Layer 3 of a small transformer language model trained on English Wikipedia (8 layers, counted from 0, width 128). Numbers have three digits each and are written without spaces.
A neuron's activation on a vector x is SiLU(gate . x) times (in . x), where the dot is the dot product.
The model reads these tokens: " bel" "ow" " the" " m" "outh" " of" " the" " I" "lim" " River" "." " G" "id" "rop" "ro" "e" "k" "t" " All" "-" "Un" "ion" " Des" "ign" " and" " Ex" "pl" "or" "atory" " Institute" " produced" " the"

The vector x that enters this layer's MLP at each token. A number n stands for (n - 500) times 0.0042.
0 " bel": 494704626350181403379406302422471321429449489288355779580389319588576422601369506502477542569367668671358545768516499526468323321657430542393434431535598599510526401439601379397649503555581476558549459538366278552528452501346325573680709465317480286407648406430384605550383652588533587450417472502505472367459395330584476609536659522483604266572482266441367418378495333522500301656478
1 "ow": 506530784432325424455524320320659289618582309387314642504259364677454381618373409497460567445343547533412463704676599389486361357538356539413649607416731608608475398351672433458462406526613552620515815392433354563503385634435326396597452197475481437379741454352440514396301504460570489458484665463324297493516343415557514631565656387450503424311509447521427471435507229581458346846485
2 " the": 598417582450501274454505479482402475723378535509511513399506408521280537584434535647404564578466592402476482461575533534460326360506574621423270489479215370388498547522599301460549483474523400490520496392412535497616586778513551518655671476413372421460529422472415615459514593438582509582397589548430475447562652509455603459393670460390610424518444410555449528416389319525548212581526
3 " m": 579422537342530483442464419582434509450508593284417515470368454641430460562322502733591575535615516510445405646595449533548453404545540619357319341471387478412521597698460326596589486573515477472484523592404429601564410718431382524640638579348499501484548470496255639596513547321437576583268448581519407257529468432551526471564669564435599299541479531504590595543376446433534220305424
4 "outh": 409455552347328361410506237445484310643419447372436459668561524622474524462557414410545389515534735453512474688655447466640591374556336479463598583431630568387692443441483461547449566420537513504508554587438383589442393863415480696498534369433474209383631475385591492586426518511556647658402567553397377396555436393415556643650596498222669320668588306411519514517358202604560286304548
5 " of": 391461615340391380528344358449324608658380449551605451410388396570438379475249602551615389645539756523555533671601768449366613247471537536503600528617425434379425457456529431536561681417582423419474650352430366429477491603519608646497617380325376383295602326425428602453332471340517703555417641538568408544480554450550546575508665604429551470509511516446596534375313323482528258679552
6 " the": 572402573476432250459466493481393489710366535495550447417510383559372549552448533630481569580490618382465537477572551511475351389459547652383223491476200415392518522514593336481559466491523437443498500442412475504605545740497566548648593463381390384473500387529392664481531576503572533583425562550441506510512674470477624482438660377416588452537443421579521507449383338513507201519503
7 " I": 560536585331488512532463536661493492536539470581342466582519349540384400406372549589514478456372499497514491484558585439547381280559587532411482278363374652496486362584502192451602502388599527707566482486434515568672597522453511538690647455394368315310481433406366517434436540341607470653379440396365535266490631437576554345638631499435482513611494381619424468513411497495677231356377
8 "lim": 396674656596404309508492654544467308603355477592284489468650644463361474679551613597584364376582334495455490492394601504569458544543407565513625530415410461547554562591349445407533400260640631824471445225440563610620341740490445669547513485313417507299708458506621617585364416557583666716276515390297660339596643519662539255504468538438471423499522492517224552438401497648527307406418
9 " River": 507478641353402414543525487387454420641484456550311531492537530684464459491510627421472451345490449349294502557590578563431542317556462598467515616547414764180549517532573315551450547367580413578511456511487505553499449831567389477515534481316612505584504627557498454667450459524629660661303550505532506432504478440545431594596561485425513368626428501446445402588278369574659215377481
10 ".": 763514606567485535435490447455506570618466474373460327364421468492314381507317619418419500495432511421415568407408636496547429291406687632426380352433498478386487522589545378494460680423567523484508562578552572379702635671490520570567632401426514613411708386442348478411506499389441486546370497622439563420594547356563515522410547554329652359445473494463370607402380327353540220353556
11 " G": 569553664426455308508442504451531424558578576518462513490293510539446454481277470647507621495516574386525436392458644404505445397436644562295334439437364528447479440532527380362523488467612455570478537534568427561618548633339425510576606622298380399517474411440393557541440489268609498676308411447436452202553603435536615512524682668590568526521566518527586487573436389553583208419515
12 "id": 372452528436193342469350441651525721509377501369377555525560501491469453495366538510614662359492512620593338148635633376475579487428490325585334441478477703414409334466433239338241603400422390764413403439513529487554484482547530693597491426390620449439327540182492448538354483461446545637412574695358469432646535440503500514439356390605528492500695598368554480437296432730615291350477
13 "rop": 417547418464515293612394568398779436528417457437412657380218630809422671395604510635375471524307354448496383441544470453408528413586649532548405577464428672119590682647440597378305603358567549717408588579610445629581471725613547422399335544455596331568614432491565512401425594428453557673299423407361407526524569577566644592720561450696599289390610577343562501502341557667265329647433
14 "ro": 602382490427378491640348464447605320503366494373197542565470462681633494441445640449510477499231491507618399431597556234411437266492445560605479424542450615352471389663613403500459865520731333505406580429658418691723400610677465423593380582254526526421616363378467486409560437601507496595390482404372472584652596412643610365628487461541454408537757595380484377667435365515445293750434
15 "e": 639473407399549351748424439377531739497358386330647496510586598695574504526388543372606348570522523523679376670692653152388629169633371572524524533570541543481503431560563537615394499619601422555525621585428583664766442769595563442695465439320487511536611412497301734594491499487660553620440491341529444432674416537610597589728389443431380271379780519468208536631359490668479331567438
16 "k": 625411415369487196498356339399631394655430367354348525467393599455417500529344709505496478633543620643534424537606732370358687319502322440365448500533564559352434469597488515612357471461625553647558486483308539571640327623630482407707435515306350406453558413401449602537474472561527460614385625449346557361629541470558599467552415598403424549489687472386428563678454269610571259471425
17 "t": 603313527438445461556480466306575528417372461334267495440404489504611267522211750618355367464430594629511240513516677352344530313617373457519409526507409472467446367540479566380367389338502640696572619542504444661640475432700491468567512436241592359542507492306391625471529718627536522557266572534498480380563592458442508606543619432505463388344585512498427542495346350603550255563459
18 " All": 479510683496492518434355464565414679759524475442384521464526476500432438597450476699375449495488501458516549528531761459502448476621727436646500536523434645284582379585514391451593547312491495541393413520487414671584425474424273604683570521277462410355607451425484671567482542440549662557477363505405569384560555365410651415672679499454528376622406355654495547482403549476583228475415
19 "-": 541470514343544493475396421392297440524419420472624529470371579575508479560436576406365341397450443609431449637501689461509427462531690361483560345397496446435763507489643563521410571354644490510427542452451658682356371539475638633641402416210482435329480523477521596568615390439693424661346521453278309600462704133480579539664589515409694309432606513630299466575436356542418281569483
20 "Un": 380507587489328546562386578500229524627419392764353437467594598539569601780427597587303477434340580557465547599337648422468581443557626508472565378312373626294547510638388515469645569375502384611534345390424475558531389600431486562581644534327484401338457443454455577635593281587453589566391518418433604376635647401589752448592615453477546372459369519566496465584276386645598270368419
21 "ion": 368368508309444495531425422299490699563404358454444401502406545624512477637423807294657572390434529351405499451612506356369494484473526480648533500361649682360569390705583391724494684412578383673376446355475482728385480523358356634332612489319591443701329559571463526612363522404662758560222545526425498683411564421558580564716648247596436247354458518606440544611337394492392322374463
22 " Des": 636437448385378500538368445541513568567442510568371354428495420590555641588501556533472479479417439416522702434437553538468500351491670487552418482550451752164457273614336383522557484431396441449501378480425301667573512600376420525536484632260482488483605372398405574666371409401549578627400371556450639298708567408520673521635667482563505611472539530506191447503397471478592243356469
23 "ign": 501504451422410255531347414481433664539578480402712550387464450524546468649451560561621506648552519356424613559356615296387475475465535419398489614517654758423659179519487338692490436367458418582429290398354320665575552640447388505497411548380498379452434443427407644695532442337672508693509749546374537655645552430688511691712719589360443302425499679501176712369425189435480342537303
24 " and": 548320573446514448429436496495493601675415421431481373333412374519419432564379595527362515562449483389300616661446443462499534245395607650598563372567171318345629412520422449521489566407564477515491669437438418506537503700478473634575606408298565425321559355329369607455555470467605522524436534486362473556583556340572601481582784474437463430389551610525507606581332317516500242571489
25 " Ex": 576331544417401564524422524399405339473417509695410473555606547587429468613466699580376396613447489360521541566478615575523452425414668534524489568475367669326497348640372441588530571375502340545549450572456366667652414656305372572586645640268439518611441500480356574588519366479514671615410523562442596262548593458492622514491549602443560448582529434564387499552366454374587228344370
26 "pl": 529507661349572399427577496358425482462505533393487574489372653361473507683334393774494343507521262584526861674456499604641521419576485224639295710484450933384324525784436363563417691462629536677524387519384483541372551648392364638450423439421507458543225375485488454593785441496520709518287575416315593569592717425432722406687564310495407447608534577346446628246446567465472371438430
27 "or": 508330572454378545657522318259475516570437644261564533673696494623427398630543362484469575576332517469494508453406542588544520534726557462641664550437781645457486505667566664573435596553620211479444553743469482579688690690519403520595421566289575508651284408451388778439736544439671497355311543548029497710686563463407688511735319303478481502482690766511606646356478430367524406563390
28 "atory": 553531363419533312472625483423557448606376473524630626596491420546571447619300507530509381567469554451527640366431540655486550452612534481423501429414457653430288438642389500567550569346582450563451791458499453606686427731622230580450561443373443326345476330219363625550481462474648526742422584569264575639616606535423472530494576369236478290427621596522496576415259260565497270437498
29 " Institute": 612455430418382338557473364388586278591437518551448518603459408687466289607450608476545415704391434454565592349573431593522538558452597520558476459480411727264352392570500390523575538272566400565506749468450370575660449702446242512539486379296422430373425320453583597635632438424516569784323570488454411483462589519613560643582538504425591397520404479474330608448351369543656249531431
30 " produced": 562463461342491374419584469299529528659489598420538502423463440735485401749422518360398503505603566537428680651441598553629423444552628543446629450488428633268279451623526408557603474324451309427515586434542340399678505480616357518465664464320500380427524331370467619540452507632391464753478457479428520502456498439423520648398618633530521420399455499533626515385304476587448231585546
31 " the": 598372522493516271434506451481401487762348548558528478402607385574333549575507511637469577579498520353506523464524541530518359491529555641445226465489141480304460524506567361483567497469497373528500513473430503553582577749564536511640617496481424372468476357517370636515566537483543517642399556587391451453504658486405619463411641458456581450527426418585509546446389230490548224487469

Each question shows the input weights of one neuron of the MLP. A number n stands for (n - 500) times 0.002.

n123 gate: 348458579530515767381536366434473590024572356648436435388500470484433576563557354612527482422509576518555617551464488567289481467272613400500548527461623383443374625591479524426497326497574363560533473393414694466590421470461488585446428437422482600494536611598479521436255543509568560454470515592600506472375578334404629333476604421597506556670543546589449629593413428594461328524532
n123 in: 492561629556382567472517567436503447358534554712421615450332395616343601483439453375475472594646494508367434555388478497425411411475559296559478699478550505347406484381429514429421312497557241492395349349452637548464446599475494562450539367492511544569464471577607541516772392402459572424470533550447536443567402383691497450585528441369429525719554587573584573614497564525450555355405
On which token does it fire most? 20 "Un"

n196 gate: 509543459459689476633556428368622647553465471553449555378608338419462554423491634668491359370591601578402686500650506421569429566446452651396397377568523363488503472360708580512358491436497574653364364602490632366419448700384590808656481478581573595299581371539379457479424455684608566339500484528421435590437544563453578323417429582638440592346558424582447601347594534333559813466430
n196 in: 337353494566376491388566543655390459389367625396542540566475412634510322512604522423546579570424433623599429321494522487415477475369680481446402608531417460384591512405327497419197602349604760295444587436655532587475374680538441515339560591570519364634595740330343431604500458464500494494619519640551535477609408494509465575577431767240439382490594586551630571563385365646397430516515
On which token does it fire most, and how strongly? 10 ".", at about 0.33

n84 gate: 508527652481553418450445566610500445688705522420581654439641492586392408508437530562629373548445539566478650516439598285406514607441598729372428558524659554352577581551511391636539616624556563527377432593627370435514581446497443556450506714468634503603497514659492595434304601662595505469538467437300500489420439456456432445391576586436475410508466561623458419335617522408538436445455
n84 in: 490518585442452584476489503381548619646712452437656567474393403544457319518444437624513563372556580568521403545651547505442505529655293463564455641396628657511437331551441628516500466311549421466544448654387503395560371422558463397735389576467567583435587514563454508500508511514523648599555432437543555519614473503652621432401463604654452443508573532562460384436533408393358528468446
On which three tokens does it fire most, strongest first? 23 "ign", 18 " All", 0 " bel"

n259 gate: 491483453509494444420401506570509547471526545699512632562619474454719615601406645357506520429527530608509626532509494550406437617447396664547424553419534506550371486528437480494541603334452407363622474509419350449558377566377218437558521520477488638257535762444717416720574757313607579553663515439524459560525615394424515561548329459562378289479494524506532586468570421420515449397460
n259 in: 472564627630395562449528478449455435571610428511451528452333399599352511631418366299392641514486517609563483573573464446449410373543497638631472477558316538413466542727387500450685506528581547424274347468417406514559519411551634368582548366546563398406396436387523419481509428445406216455595545469497545584489339452601374453511299608588614561486529337397537343508491447582545585514371
Its two highest activations, in order, are on tokens 0 " bel", 20 "Un"

n165 gate: 441426425527497538482473552503449548740509506677430635449728333257494730586512527529435413480630551476287457324404435630566614620385713632681494322550582325488500429436646556417542427667457325545411553356424512589589646468518369602398488431428458394397410361408634533520546421559583643582411563500545482457416449527482571500439556554563327553337475673327605629515413470437592528383459
n165 in: 610374489457503459483551328361517514404452348500457519551447396441446531410645390389364576495509403607445572517500368380511424492609296361397477574626265673463537447582467444684529641453535601421562514615396395431486453519492433506551474469475554586536641421590351324500506673637486475503621345620403224671612562432475626539578458472361362553332599543569563439426532596594458451418646
On which token does it fire most, and how strongly? 24 " and", at about 1.9

n116 gate: 645454668509575425478577515469528438488357475602547668369433531561650663503578457530536599494509509503513564444571485421155417568500676332444534447448513584413577653386542488417534521533557518231475408421570269513546349436590635397351525330509560485515643513539635586261456655471256488466525768592475660357413456283361568580424506619528491561450538472755434567522468626400460522348590
n116 in: 573627359503468635435506315353548430567510406276484644426582595467487461570641414531519340747326510398357392716583465497410553459481701478481666529453658376357522428547503244541481494644768503475503667402507600581475677566228437553777516471438519488440270428534604450531532467507651494442497446478419541464546542327538357554234566445433607554510510581506500481686583389632567560500692
On which token does it fire most, and how strongly? 1 "ow", at about 0.45

n143 gate: 537550615398632636432468505500607527532497343449508524428534457500460578495444540419474329722578355423451530558409429543334561521551383361710602384460430469484396358337570511503476503302590529495368337587645530527410544592642553487500484423598451607447388508533497553343535484539587463495548561394478484298528307505373550542400611433535546429516566638457454544596506458632725410519599
n143 in: 531490570423572480500472493660582515668343597436610417467442446479469357523451515480596487562606402608552447543448469404415460590534576503513343492614668495408539419380558574391375606409611628390304419715579687579459497551629569525443539538455497497391374444507513632634618610431548657534653490536482541566403464608497451582401604508603474358573553484534653497454372436474559395443418
On which token does it fire most? 24 " and"

n18 gate: 445588454543355441581573441787408518559519519423453319620418365538457422369592457557386491494652559506556585531580174677620554466413400522587534751488481542472580509434527442576565611608213631399445564622428457509509437509497369536442432393464497638527635674423534603491478629440557568550430677512382696535467574608650298500637445463657463506605642497606574524361388595199469436374416
n18 in: 636413473488320506552564421448372618503405602558670599576542624241417442512403530446295634468586381439537403639473319515598459272811556591512448402518612468582427470450550578503580467476382376418542371537640353466428494646521596604427738394441411482512561647468562590424361413469473576534711539536623409659676530540473566536448404466601438479580703491651711497533576376408536458345639
On which three tokens does it fire most, strongest first? 4 "outh", 27 "or", 13 "rop"

n22 gate: 430612613707380547490478323648529465700717523426628494432494433293620513532603388396311442298494565346431609503461644523603351526318389474546355403484385716737625595516481637567562472409688395201529503411414506523548626538397401296535358660559601699538490689528565646447467438483538526451532577452529455451488590506468503644752446396584510490532351317533519406432654538432564477693484
n22 in: 529581461500711711427389374530624614546388480533334513562603458207685444481559393484423588484437454647689480282572597546398351438351450447450477395568400446350284439436548510574490487481537558438565581517353332550526452545572662321435454546705540497542565557362341413440646513699809618497429529662431487366352631320558539536660678490674563565345315427301655542425503578460357653546471
On which token does it fire most? 8 "lim"

n113 gate: 575620516313470718417367598549513330526425583533570513480571304704457503464405552663295490494539642406430560666520312692520554360477586536282569510452576573360591448646526558545526375612530429526406500650537457543419749477477435494585376585525490695535317426550490458513394393594387464418675679494586487567232356526429458717430267549598457487378530444676336465290327607418380584719621
n113 in: 340615659408506538611715374567336451436341441509432449625671509244601525410515633572336509615592479512497466533555431509390676509263534521454628353377596408467348434444366539473442476622475431567587593391438531578557447518460588568540772285444491461509619553345599623500581289494383445605421536256491333512550680582409576437438633509595506434571516664370460482500541312531500457396408
On which token does it fire most? 25 " Ex"

n26 gate: 445546522506519574768521646454605494466432672466634400367476402452391416530466381603612475515506491475369487457435271313571487377435603627534478627488328521414558521494557558603562446678314653288801509440566655503363350467250421419635463595515603491497620418468413540485415704506406595587546384533416353550571759432228577561425406574429556448571560519553485482429433632630555622534512
n26 in: 538443545548580629455513475609273446542593588433536556577525389473397581405404589369506478343378564529552451436551557367519220379526617487448273375478490438462580601522438393632574550541340684462431525559360571425351400641708643260443378560423452456538436401466481614377422409671560529713652738478281357693386551551725433497568607510336429535313648529562654322663599525420478589474547
On which token does it fire most? 6 " the"

n39 gate: 425637471315469344431604593555599349578516468461394538516562627308547463492330627597423432422406303521574457464369500376565441492352376283542409592544475515440508433411449467407374571464588373549533431508524463370534627308430637472542479593362516485464487623650479593505542548382618378397562552528576614444372403542487554479495552500573495408471452331540524589482438399539562442544470
n39 in: 419510455487416497479596571534605393534524665379404387421653573647463632521419383697405537462460606591660425388448482487466500510505505545442343574446459648526578588586584510461484379523436508714619616484650479447404467469516536594636490378417447428523589349332444428510529447462505435471573568373603492492392665448622466549548531542621545474418430447596445336327554609387503485419314
On which token does it fire most, and how strongly? 17 "t", at about 1.6

n179 gate: 386569398519521510438447564412511551409350606604484539543416620467535519629423616586508604523446556455514415511516534513497376410430519449551326607513595699545316484572633555500513523258366450511500545432394350225635425411436489396444358487407605508337433558579554624500492399423537543470603394450468595560431476617259474378527387468455335616543560441519420443463483487473635528425632
n179 in: 415570488497512500622585420405538255346533626476461570577459409396720494433533456627566332500616461562575573562473567560388573535506629503431379536602531600279559488440503526497560451465443614500445558566373649533515537297450591606559601432563348413558633631378407448346458599503494733342629752459512620684582562589567488409389488292657482602622291443422479604473326438360509617571552
On which token does it fire most? 26 "pl"

n306 gate: 393627764450597610574622418632503567538391417477390514614699651445491630486488419446288550446476382433405455532664457553491367348568607521615500385477515506538526563591623436491438400634578543564532638417595659330471491371550433352430365491466574371627398551615512500590491718467503646353631459419485517503593611351352436613369454391406426491347338536577653449623418637432602463582418
n306 in: 534444551752437617583449337327500492390398371672468555415556553509608452352591654514464461475725423643609595570523497486596477472471509472497517494455355519469472578401439575606340619608422396500441364500566500347500379647381545519683511629549594472467452506557574366503440641351456492600447708469743455329454531576637393545557461472673509595560433572534497409500564494514399697339418
On which token does it fire most? 28 "atory"

n3 gate: 542470555436299555460431550551600542491633374618534420449640398368662634521533416382388609375643564627589590554667566705558516467528362618402427518402351532557497396371583360539292420465584539398512309534534399460593647417536506503491488554585573639437542733729561422415672503516559600354659560395378446395523461491428476320469479369363568542488466307334588527506331575406350366539688
n3 in: 509611509273425530622512677488702519618432257534566521276439481532556422549407494585500531650416441302623354315463574582410334444418374500444394612494624651528531500524445595671513536555608602506518537291484381449488421439593528361587376583656575494436664551530456525545405465631445212569309457276603475589482581606565478445421571425475522427616459607550684461683252663419626496435392
On which token does it fire most, and how strongly? 27 "or", at about 0.46

n310 gate: 592611476497647482718537436370686635449631451434554440569458564318588505479724474552568511633524401511438437413556550516335451442516503556465433471652642510447391463570479466576414479435522640529442597614381556549561516560476466275524340611620551336634378470436519581562441549385487476497542690537618524348434447497513500598570484476561419560433525637462535414511417508717455478649619
n310 in: 492452649616470443579433562584371492546370508422325532532553417570622552449414631363558597643576326500404492382400361505408653570334596478549427524596661607497339564602608505500418645476533433513412484508374627484495440624433484463497387567518576368612392569420541590495522467286624462620556615519489661442435632371409457366582409532597615519595337533481495524540472556590578287411474
On which three tokens does it fire most, strongest first? 13 "rop", 16 "k", 23 "ign"

n129 gate: 356436663517250546602517632749595494665393543497636505497649536413542506453640630336478503478539590300497469439520486554455500533494557254545609489676453554450603426543525357395551508530480636564431536486503447357680424401548356500561307572554573492602458598575559536333432511439456508427597400580588542509519374411578364458548481553494489489447460438412270576452500550280500422511364
n129 in: 538419567354377416323480255471241526485342367523651557518440436700641571457602451546489459438453338471426473599515569476430500573532610363585447447488531477515515325738677563261538469563572538483390509661506503658465503543436454486500412410691447466419220587475598434520559545672497640518433436491335555398640363491572465370482535594529547647459464467488573414675621396503462463407486
On which three tokens does it fire most, strongest first? 18 " All", 12 "id", 22 " Des"

n51 gate: 557628486591398495592552399561489448657470388346369619448457489520647492476621555513626467280387506670497446664486497500478628478517436453250517467690630401412544367548583429660406484487559484670413373506368586450443537438728549350563503391394372594419571525587411622505444492398481456428666620495500516556492412486625563456444571470401464568713565352494398425437457497539615516549476
n51 in: 515452337569358674518635665500659464521479549443405491325521440522312379485388542565497479454482467419488583548464449448572249425403558331421503312405563424374404491474468660577433494521518414371509361610583330635509447385506715488632479330596552500500434621422579553436427294512476365415342500447694461414552410482509596530421378684337500541515664701372684482705550285545545381446529
On which token does it fire most? 16 "k"

n273 gate: 419620361494267486514545451392486446432446466692641600486553365441460335500392399497530596312577660469514572542373464589460243435411497401440443469489393555520415533382483559344517627376422469601332494535751574552587674339574492472446497461383391555522373570720397634522575419588547587357466528508566463471473543650433469548374447443540678531466483408500594475537547739506497523384582
n273 in: 470467536446455439582551462527485650539446405485451423488453434537446309595479354424435500572343412494223457691443420625626590602473476554312497437524651593404431444471661633467448553430506336473539559488656488546503430465539551506734503551292430635592647414399570393555280672664621605488527512411518560340743572362515375530500640591575488645530648351576325509440593276467411469647567
On which token does it fire most, and how strongly? 30 " produced", at about 0.43

n47 gate: 436487460434529415581548545582586474453549388513491454396487632583462509535502511422511432570585520568448421586438546507518523478589415518424445593450428556518617517498615500461462476465461342588509496547613386383697513428462482565588480460376417582613445509547509476455545660614546451496471353559462500380504586465504463559549590689367608581487530388473349541456493405322487482478622
n47 in: 622409541482533510624589377318520579689505357439417535551482533439503423492446591485507477470438487383448529360584389500671471548464471567309566482558454629464635389594435490558552520535382492569384618643406531500528448666497685642508592579468557458422513545564575598621471451479480500433330388308456548542584505454624439490407482682436464518551497363536574627411458363446411649584440
On which token does it fire most? 10 "."

n28 gate: 488486462564471598562381407375317378474532462616506620652391654576521409330471318426469410343348523532476551514515425406631491608409388509465474482675528455364546532299284362523476691708461457619618546542482535539549338526439604440366217431612435372606398533441479514638441429536549639588436422563465581458461360488457387436541503541640544638591545465571500338480455633474445253427528
n28 in: 469354489381366475583596500540426486474358647432584692330357636571572480379560314464508310481314634319402538461435416540497415562443362563615401574500548525511506436558578517396414628406503593585472360523543529526531525413551531566438401500388262436590455827584454522579454451506578415446576370410569348454505284412568489416546579446460569419709608422465540475543506506409480259543528
On which three tokens does it fire most, strongest first? 4 "outh", 9 " River", 13 "rop"

n46 gate: 535440439467483516425484452321590451269676269505400446602446590489378569541511478575462429696414456618662351737585557619550373585622522560591464417454610380601445362463548579562514513444478402557446516559450561609549382400505549417440503546460339527338547743458467565540444542523565615672584609356542571480429616527473642478681484359547500492483449506400599352522548606555552580516399
n46 in: 441543423346464510445495433461618508356518456320557601464538538385453422622374546555580582408407435418495597536474698448585640467448490662505464541576619512528526624483392464688619462417589357544411541500482420445513520576572531437423472474473542430454449532384513411602403390330652390521551469376614421395342430629554763523503459353567589584552595510688443560539479541534490383485458
On which three tokens does it fire most, strongest first? 15 "e", 1 "ow", 16 "k"

n1 gate: 327667539391603532509428334349331458587660549488274408654556284466451634479364521512541548474436388644402534545575494387446621548470589289609566555613528561353440497415759548325384553609593751512524470396558394460572430473509428474542509569456442503467461528483506357425420396506559443351458572509740470518329545452437407530604479727557476577582574585271221559491494584533506458554418
n1 in: 584506573527635526537464462491412479442622472540577557339722506415414423425561467351378697245564543661491506473454380411412469406663636540380320405380398515400594347468420542605592426461488452388548602357326613581554361440524599464682582385315411491530366613471482488597324574375446361635494467599555437544588640549289557524494548534390565617534559398552347509509648488543449684768710
On which token does it fire most? 19 "-"

n289 gate: 447533467704745506591537626373403716480604503654642621640372570479517584569731705559284490474678352367585507487533358405530380610524425570574386557750328419596370382510611460421385392477367338360642444422340601486378474510420510425523497726551399360418463510266591460436524500497464656648507314533591464531561600603523487609537536446343625530332644537649369282567358593577497690283481
n289 in: 544372500415494339599425661588550465465446359396532680478494447471440395400393500315577503494440541660516545450500428676627588406490410418427446417404450436519267432335346628631376315540387462619481671275448319494422598540582434503598500604418621478522365698579372649533603471676578368370447682668318538503397370481606450431446572544411452603598539660490643759358493340332409324503512
On which token does it fire most? 18 " All"

n59 gate: 489327358564603425478633588667381539325556545486458636414495478633525366533472566467500506471433508633373472547414541548464546597615523433525444450525453454409616473376438415623416541687580307389475582384440517389453562593469616481458258674460522560481456529481385571575700562420489500506646528544500572548449539533373412506587464492497554456399577407576486660683702597338591180600379
n59 in: 378534365589537586439477550308632654626451532457602430405469566405422618463437506522556546406422650349552459620641432486583556423555596744405635630480533611460557537536528653511561492304638580628610396599456566541423497545509472628386652452478468301497383347530581548558413453589585529572477540531529580521660557494642588574448673483575488449529262593387440500491337554304426820451542
Its two highest activations, in order, are on tokens 23 "ign", 24 " and"

n162 gate: 394573488448676600435323518515359632399451512638435353337618479315488404324442345323674377426648336442422475543657448568592623534339606451348479488530329280512365452479635430482438626533365558417485421547475509356692608461436619533423509534334466464548433487750453382447438538598563433636360518394512601588541580531503509625696552337543288542562629494447605671475557509549631568583580
n162 in: 490448464549298627473648592401375474474434714516413361655620615606530576278695549352516648494278407310430507543526464557365503342560517500600546778377514529333405510490523347422443490429446278566647399587685543507428667380500415522589516539389374545383493483541457419284661712724584562467490467360503651402402513490556487425640614616599299649347547417540424677507538297550611435704574
On which token does it fire most? 3 " m"

n189 gate: 573509442567552494435512597488381546479567416573481515781726570510500608476466470446297448603534531378698437473350406370472503524537354775611375417434619497494558446447416440623549527610541430424597334413366522422639545410579509548540524448312725428717561431711574443468332435308500387602621485358697418616506567338506527358574572521426491563512591404259472590555668533448418404353518
n189 in: 592521320524512347403613543584419482342581536557533535443653485364350470603389536398389491506521686557367619553488465403497429527400485691657443464494569552325220447564567420400355442582436630446361423622601320573544648565461681529488587301445485503591521423406603500520576625260471479358444470459494408424428398348550675438591527581566473468539727473424404339545553592274604517554642
On which token does it fire most? 15 "e"

n208 gate: 518734380500414370391509790306515460537543637512693389641612469554426454482614652566566350444583503512360557494537618475442674460543593503460500404364516527473506379673395667551540446611487491518639467513694420509448452367399421389482525576423596401421469544550450618509285541576271424457521643461398604503621611730500543473491445583697431690503311282453364431568417427695439586583533
n208 in: 515439630382479701681673409609588568512500599494455644388520465509527604547376374618552515472408485447404455491518643628529564538443422223417512411456358449655541465543477471512565618494645611356427599413455470401334385630456246425515597465446458494517565315396464596457608512612650494458684365456637523587480453353684459477449477535494339625355400765533547624476497520278471565479466
On which token does it fire most? 4 "outh"

n8 gate: 461452396470567444525624515351312315482704466439565488439389639595304488374515488446482485435460524754358587506527449568604594488435426616454634555434404538433527605470592551338500509521279473418371740395568613624636450542424533539530616379553500604557546269462472497342472373437440612344476349710482488525509564543548325690426575659506343548604715543417341402518535409638503624707538
n8 in: 456606544448530293659495561373437668409624374544548319437508560749411303437533538656586566463320372473545458410784514416508523517503503547467354442424526591629495429604462601448583473535503721558511410396497489528546449505426481535483459475689517511492395463659466473444646553460416549553672423478553503435580461558544642596682366295483517440475438425609472600594431478572527426461438
On which three tokens does it fire most, strongest first? 13 "rop", 1 "ow", 15 "e"

n55 gate: 538495356519652357433497529588693352555528520654511535492419643563444536459665484559546607519522478686358599574514590559442463385450260475281577425571471476467442587551481606394478535371534495571508505441469386494508629294459647519569503549779422508530552429579542620619592447497660434394541686560564470525609434431497432634511410492492545649517749285413481524503486530517495433467497
n55 in: 421468788630482597473394457382462485450669509450443506470483426521530405567470465428373524477301527482593676503660421413266384412485350547267580384596419500453468500380514363485497564382436547662512334358265631425491563625598529281473586380563464402494417457647557570509680404521523529524693585523539344485619467494541494523380497571521536515482664497512381572290610744485362521512486
On which token does it fire most? 28 "atory"

n7 gate: 565420387459516539497444449522488534378450646397411558491543534627500393382309394338564438403538321547478462385375358769613558553620408481468462531429615448631360559278509481509636607549535689637602565286401418503367421531731550488360625481488563399528488561458548386464630420381497378393609307512475472414422484522559280531510556692566452349503651475354560558262594593421568303409193
n7 in: 424544564535529666455408525557436471599423523564419528526538392503426590683624462534547335377378548605384321215328503548414257576510565529458478622547493314576367450466444409679523416400356462538443638432679340545551649516583453575589592592356523509601576556531426610396445565395541405336377576708494519640500433605803354566406491366535367306494379539503548310685483785651440396535602
On which token does it fire most, and how strongly? 16 "k", at about 0.62

n249 gate: 610370412348532503391430401479608649389526542602613497526462366555326391263764488552443459517388518614509491433462422610526467398373444532577570394439482526468453561247443633425370474569617526427526546327661473425381343606512639643485579581649479614474553656419373468469449539699612576267462451514417448260404550468584459439497471541365378607491545494544606400638597549438555394588622
n249 in: 574654554581455514567405552392243512608578427572375488617417545540437542607410527435488422486518449628579607476611539461515568464545704449563407434671491619619530597433567663515258623567414741542390456570249545531435661473503441447557557491390579427411467423624640470500512531478571389597449586799318443736598620518476607387457299479524546488597377515448428573479634417503476626308666
Its two highest activations, in order, are on tokens 30 " produced", 3 " m"

n268 gate: 470518555374432438515491592488451424518442497573472467721730524576509556430525418386434650485309475713543453360491485308540497460580565500346402463548394592820457609497455760473553635491484379198606494453509497497706470509607373634436500527642410332491543585550559373456618650434346222590521576564503473469491475396594476397484524518466593699589572506335571473442392518352378575589345
n268 in: 560464497570524614604599375439461524558345718467374553509372377538530421700352602544473349599482260358466553500533542684488400578491420494659561485748417585503473616518420625533369541521481458437611724392602655552572397580769254385627412395488543515422361540633374464395528358375369440460470515375424488491445436554620491545623440558439469634448373442567616618633585638564425528352565
On which token does it fire most, and how strongly? 14 "ro", at about 1.3

n275 gate: 399415660474561426461475352375369714529574438452526629423434637440381397494503221628516478438709661350510556659513731710455428347494643612358522593623661596510417572596587503409474635472615471525563676598523381657478450374465376475503516487636458716405484585616662522506656660434613449519525430560526494664442378452345468579516380413590630484551444370565574609394616376259341682660429
n275 in: 433588457518303447608567565622692570546515233335478620598515497367429405512558415563377518453580577415593569543488494605335242488460339476371543466401394651537329587595473391434488533584462412497403551497653414478573560503579470417503702467509429799389326569485611340730627618346575564503436345563599494472518555466645436382593376380681671548540459531515534649543462391543397397637375
On which three tokens does it fire most, strongest first? 26 "pl", 1 "ow", 27 "or"